Layer 2 of a small transformer language model trained on English Wikipedia (9 layers, counted from 0, width 64). Numbers have three digits each and are written without spaces.
Take only the direct path to the model's output, skipping the later layers: a vector added to the residual stream pushes a token's score in proportion to its dot product with that token's output vector.

Output vectors of the tokens that the questions are about. A number n stands for (n - 500) times 0.0097.
" age": 489534409409820489485537355295397445615598666372447481626469516473543511520386626475526455539376550550523476335481406549459538608362682547548347571355373337419551468330634587478686514517696639
"ividual": 595401456520821528507502354518347301606688672358380529648446489532605249540336580530500537538424539487511596350431370522538545566423642416543546701329348419425460480321635572515548479631583492
"ed": 506554520497617484591467435468515474546546504400490606424474512524384394535521483517515459521493502561439439518466554515577527579580478561440496533369551371647505416518624435494369544477479459
"ably": 567483313402859478479410476458450373767660550343339572622541508369586342547405438620449499627441458588472530338466489391542525758375497564541500643358357370533406410433760427578527477605612497
",": 523560477427510497483554555607457441509471467564482521435394594415539492452551511466637499486548414534491404487603493593572505460460429514506546365456516573589506400498556608424502445516535379
"|---|---|": 602538543546976541355489395357579374694702640307488234568509408620704405549347372587256390711462594670384533257472276505451566501476577527602517740459229416457459474374795552414430356648477563
"ass": 498419446639672478487427487568493451541659554386353490403510407555461356494449485538329505574446466512506525461542467525478599591404551554578587459458435478578515456385643554512544574502506493
"m.": 581607295460780443494474488382325361693643573409521531607423529684343406384479465571365398568402557518709506365493316537512594540349600506545518463484341419459430434301906569372620493679654526
"S": 527502451492656390568550520427429437459606571417448484438494460526517504549450520488457481564532615519511553458480534574466439502403480537495488464536439433511579499503573530474482527504479496
"ten": 544488467444763479555537481305478443727648583411436403530461465501548369629377588443172532498413495553648496402595442599536587525468437558505544489455393427494441435342668525573500454552607539
"ond": 533489417454742529534502361468407494608646599398467505524448453434476426499377511483424460408388579514444574457485517546444552607471503525468633549477518356541387439483615603671549532624418455
"ronze": 614448259703924516303446469355411412510659669334411421539474466631501330553293502618433347667421548496551534381367379381446579699429580505575509636490390389516505486384741503541624550708473466
" often": 587467368601795492487454413503462351597572605342411420538542511548534513505372462548463505481428608495476495363520452554464528602378553478540588578331416488464449435357705536432543479678566572
"iz": 479541451555716560582580518387476447608605543404472585508522559612489410473478414499457403491420463545540456475581478548478498505441468515598384601460497480440461454469595489393388606514494449
"ested": 524362440374757632548446564491419404577659556411366495485570601512520312546455475673462447618433420566493491346610520421549623581438504438464473582257514412493404460378793545506538459588563432
"o": 446440547427562535563509475460501456536563550428454539579454425463529469491446542480524486396401473549440474524564536501554527486600470584559526431472579485595509407491528517494479530482425534
"ored": 567549485483852522585402467480513455565681576330391350603502480581531338450384443582386522589308444470570577393510447545432557699520535438455514582474415415592360422325595494466433562688553568
"d": 501467438398599493563450392535510446459560585456498568540377438462492393524480485553593465362515521544654491508575463496620499503342459509532494497480560450498536471431618471530520518577556476
"ing": 438538545527542453566447441478437538621564555395563512460496514434483438488516520457530518614601479605470477512561555558527429554428506519477514526402513450581463417504597390523409419449480478
"rey": 679379428598739520520513522483492313529671638312352409594457612539618297525408480573486419542381664548511599433571355353469507635433631429519547549409422411402337445329674580569647412638570374
"es.": 513427465545712447669424544397374467646624576465356602670569603603401424427544539445469420484420539496439454418488467505546486560420505633476507545536382333554356399312764465538499518555520515
" of": 511548499527594417549415527591540488487479463457529508459481510443459507559364440464629507463524441471467417471548541505554440564434528427615447582483462548620554444560503496397574448509564444
"s==": 638535458494855487575625168378331375506689658385331635551425462546548252598368516484425475633514450507454314338588444576542483620401561449567586611466343497455511425364765602560448456704500492
"ilar": 633437345444911610573577263453477251840692658356418476629519496400536320501316454569421493555321571490361458396520284466332566609359712445437524631243356438482428483416737693596589737721478499
"wards": 451532372439764375528526365463441296595643689430384565630493612547616314433449439579334463518471610659559463374576347298467555570325623546521491619278439386606419478454738468426530558583700579
"pec": 571453268503807424473466274346497369730708640368528516613603419547616367520331346536287451575423483556483620332456494474557401586219632612520530636255312461544538413442753609479691587617640495
"n": 484614421461600461523473372469518546478547567343379565411436486503540478484544560513479510477482532521580458512539523573517571447400491571451669479462516540558494479367550390400533447560654494
"ate": 501495444454624614412472562498563414555609582408436585418456419408478454490431465586571511521468495595537461449572451477510542541474547657610454575476353475458486438330679464506410524597453499
"w": 451487616445551490521400518485548489463564583441495594508439495527534393473427464554503539528463610466530400505546607535595472482322465490474482561462464516480427462445567599498519489566463512
"10": 498447488490784497540511423424509446476645513399470499530516424566511409488421480546404458506405559525490552381565477463500532575442518513535522511483413435554430523479511601449558567604539471

Each question shows what one neuron of this layer's MLP adds at an activation of 1. A number n stands for (n - 500) times 0.0011.

n101: 476492528524578538450515494527499506532509477510523380412436498476555516492419445573412505503562484506524552481470590479533491454559509498507514428491511492567555456544547461516542470516427472
Which of these tokens does it push up most? "|---|---|"

n102: 561559506431458559497535488477486455557389513543556534514495488432626526484454619386539432448500478454482534515506496494485498490486513526447536502502450466376620623541556456490523416413507552
Which of these tokens does it push up most? " age"

n128: 619458522570413413500512557519541345489459593561478569416630589433477460564368430607552375557521438580419422537609352450493435536497547523500568497506525593496497496574504490411467386480570537
Which of these tokens does it push down most? "ond"

n169: 474483528205758618427447365383422429555747467521606540311400401503468597525556680509514538531242466384573408606601508517600276526340450602523570486584546537518558398515570554623444311479678422
Which two tokens does it push up most, strongest first? "s==", "ten"

n109: 543465540452456385597450464440480558544384445489437464636541518438528556553554516437347593404451485438522508538528442483487439539588587493430611451559576532481534585441500552552429506569545487
Which of these tokens does it push up most? "ten"

n193: 441478517599551446382590327481513590576556468424483503374495519463478618358380540344546568522577510599562535495495425534504481599442606538614555373411485489560477394574510516563358449489521619
Which of these tokens does it push down most? "ested"

n8: 531614487432508380349516418475547401488393510512503485337628651596508575502525467543561429439601563559543431440481426491500611473552480503476321534449510448559571566630565374535518461404553529
Which of these tokens does it push up most? "wards"

n241: 687650462427528507629464562540500527555465635525493485466401481453466497580444498426423404533460456488480512451518508472558479551474591529471516473496472554384543505452527477414474565410541500
Which of these tokens does it push up most? "m."

n66: 474482435551491447533552587581476629434324492415591580481474394471474689397499438513503553552535450499418556526460492468586594495616469513531577478531369482467502499511504481414528536458417532
Which of these tokens does it push down most? "ilar"

n43: 369498425537491439535457470554588552409462600599487485583515476445470703584553546423381488506483398524375475510509552484513532563509389498602596478546514580493496400492467486479459659415412538
Which of these tokens does it push up most? "o"

n166: 438495444527578588499382602510499584438552528445530461469484541455510532580409389490586396502461544473548583528462512515552506515651507515402508497479537475416506503597450417476606542381420529
Which of these tokens does it push up most? "ronze"

n95: 591485510412476556526571494550495666458416471455530563502540425557528605457540511555478526676412333550492454498402417516540512418479464568445391544566578467467511399504566510505547466530464400
Which of these tokens does it push down most? "wards"

n135: 461574455494601408461475537588519467397407406470561467542513466529521468527526580474424324396477451506389453539593491390566503651406400521492525562496552641568578509598534663481491468442510542
Which of these tokens does it push up most? " of"

n76: 446385360481457472436433566578459514570415475601511456474356475482513407536517657549509432555462530474367429484525577610561465549573547429529523498572554653373650540456473565595494422442472557
Which of these tokens does it push down most? "wards"

n44: 408576531523542567645443422633606537531005466630316451509610534589541512533433491501502531381519534548658517423315582476446525500381469493387541495459526506534461606554514469415407593414583608
Which of these tokens does it push up most? "n"

n130: 555535486447317586455470458505543450539541507514489528559470505411523532552454463473493432562567496582507481594542487551492528485519508475606459528477429326539534427467518385442486505488565605
Which of these tokens does it push up most? "ate"

n254: 412470450638528413417522440579559559383352491551601543510500555484464542499497485480508466643595464471406384530611569527611367357426538492487458578631519507548497307485515547540488461511404573
Which of these tokens does it push up most? " of"

n61: 567420500347532461584453482546452401475507609473527451604463491474518359525490590519585551674469403469404466513576466405479578559430451485477438498497664572528512470535477523585623411425502514
Which of these tokens does it push up most? "ested"

n90: 484566561479422525440503383470507468408481631527479486490570617599475637404451424569395605461373551586477577629424480396513419504555514519470518467536578691334464512518461531545489608323484418
Which of these tokens does it push down most? "ably"

n229: 581611577523438555399559497415401544582367385509500496479507451471607393521616585359452406467557575482414615438521458569511337472629469488398509542534570591436606468491477566522500494506505539
Which of these tokens does it push up most? ","

n163: 467540543464474543485455512455520541474489539429483539577436558533468482545517481519495492424465501582427503493588551673462450593494447519503338483485514560494433368481486481426482585460562590
Which two tokens does it push up most, strongest first? "iz", " age"

n147: 477531392563575461485463390459527673419322671496439479507685501451571444591524460594441519497419456529468495543329567503442469473492545507305639385616676479494489579564489551617385432569398511
Which of these tokens does it push up most? "ond"

n231: 535535576467398552544540542550495525524538575523520521460505606473468408489470458461427428544472470489430605442477511461432486442474553510497426478599461543493468492462560507566547466413533538
Which of these tokens does it push down most? " often"

n104: 548571532472452515555422501457504555495436525632523483425472465592508544534490550443533511572469613441601469539550530464518470492536459413403586466460461524424454563609449530482406385570426442
Which two tokens does it push up most, strongest first? "w", ","

n206: 470461549514523457463492529498494654470380503494556432602392466511476548583378512349538536520541409444487575401595548433471483610569555474451455601555614512595536601570413507397551629373351382
Which of these tokens does it push down most? "m."

n57: 519323614529481566428577511442350617359510449505545380437427384473543516567568444550463645662540548588540499481496499501475565369480422648484393527523440501487576467621432477550477640472485413
Which of these tokens does it push down most? "m."

n243: 496494512506545394506548464477541603490441520476488514499496561468600467462484463371555532535424454562518491516451513536482460501419500564500547365490507522625490607484496523445502492515481509
Which of these tokens does it push down most? "ested"

n16: 507444561465518496518491561510540396508584434566527398499500524478480593623572522479474469469473503469420509403561376483467454551467681493574468523427451504381565549499461386577520502509516574
Which of these tokens does it push down most? "n"

n50: 318508530450538535583420535427498563522502456422602397525543499538494515480400543549544664561415502495528511362547565480508380461566587453449568489491586449525462479474526535542523489501494450
Which of these tokens does it push up most? "ored"

n143: 504426603575464522528563505442426532512377447650530439525522554559522491512501380653535546556487505544650488291435469471398327474483556479567442441493557419558479502458501527660470502519465490
Which of these tokens does it push down most? "n"

n100: 461522575557478498466480439468500549458481547511484602366398587444501434503488463488509579634597515525459415504478639481482616410466407507392609435541460477452606450481545566629573402502524455
Which of these tokens does it push down most? "ored"

n173: 623434451376419472566598532475408523516451441509530562412448426456548545518632570587470584583484539387513510586560529532384385511685435527534408540590426435422499442532463495441559538478425558
Which of these tokens does it push up most? "S"

n189: 439617502459372562453450495546574485488437541568637508461461580414523518630472529410441603462457415432571428611424471465545463467479446526548522578509533528584502446518405487512528421388588550
Which two tokens does it push up most, strongest first? " of", ","

n238: 560472565574556579601608397574601404569536486462400468508480399425505560496427540685430539466515527590565395474346542548474635492479455434491486458395514430486488390308505416550600443572521579
Which of these tokens does it push up most? "ilar"

n120: 638487427692523556544389502511469423463208625403553605360448645553547568404396610409458432446557599527393527422570607529386612577463598486454637389535448549546594609330424524395528445493410564
Which of these tokens does it push up most? " often"

n124: 570520509386507515496561481407482576473574461547406448552495487568494449448498467486461290527506583436518659495552483503566457637415557492413503468575622475545440692553303629372492598435450430
Which of these tokens does it push up most? "10"

n106: 528621498350568421546485483584452482401618312352587477514484472505486466605563603491377596438426569557387645502584584462430487424432557502571617499397482510547491531451489404605509494544511476
Which of these tokens does it push up most? "ond"

n237: 472446570509412450576532454517534627469410546439520560413523424502516641556540314426481541484627522511445580401392564482409374466462592437513504564540462390442499768543492439513433484609580489
Which of these tokens does it push up most? "S"

n19: 533500480536485441525483515449495492475559518589440507531535460494495514469526516507528443515497492521505519508468477513433407530491493521502525528489543510492501481460519533500522479478522512
Which two tokens does it push up most, strongest first? "es.", "pec"

n3: 422345497452603489662569495521513536518396558510449541502708361482373479617493408495483408527510510488550485397547478546589483534482443451396446538495518516597518522530580460362471497564507567
Which of these tokens does it push up most? "ested"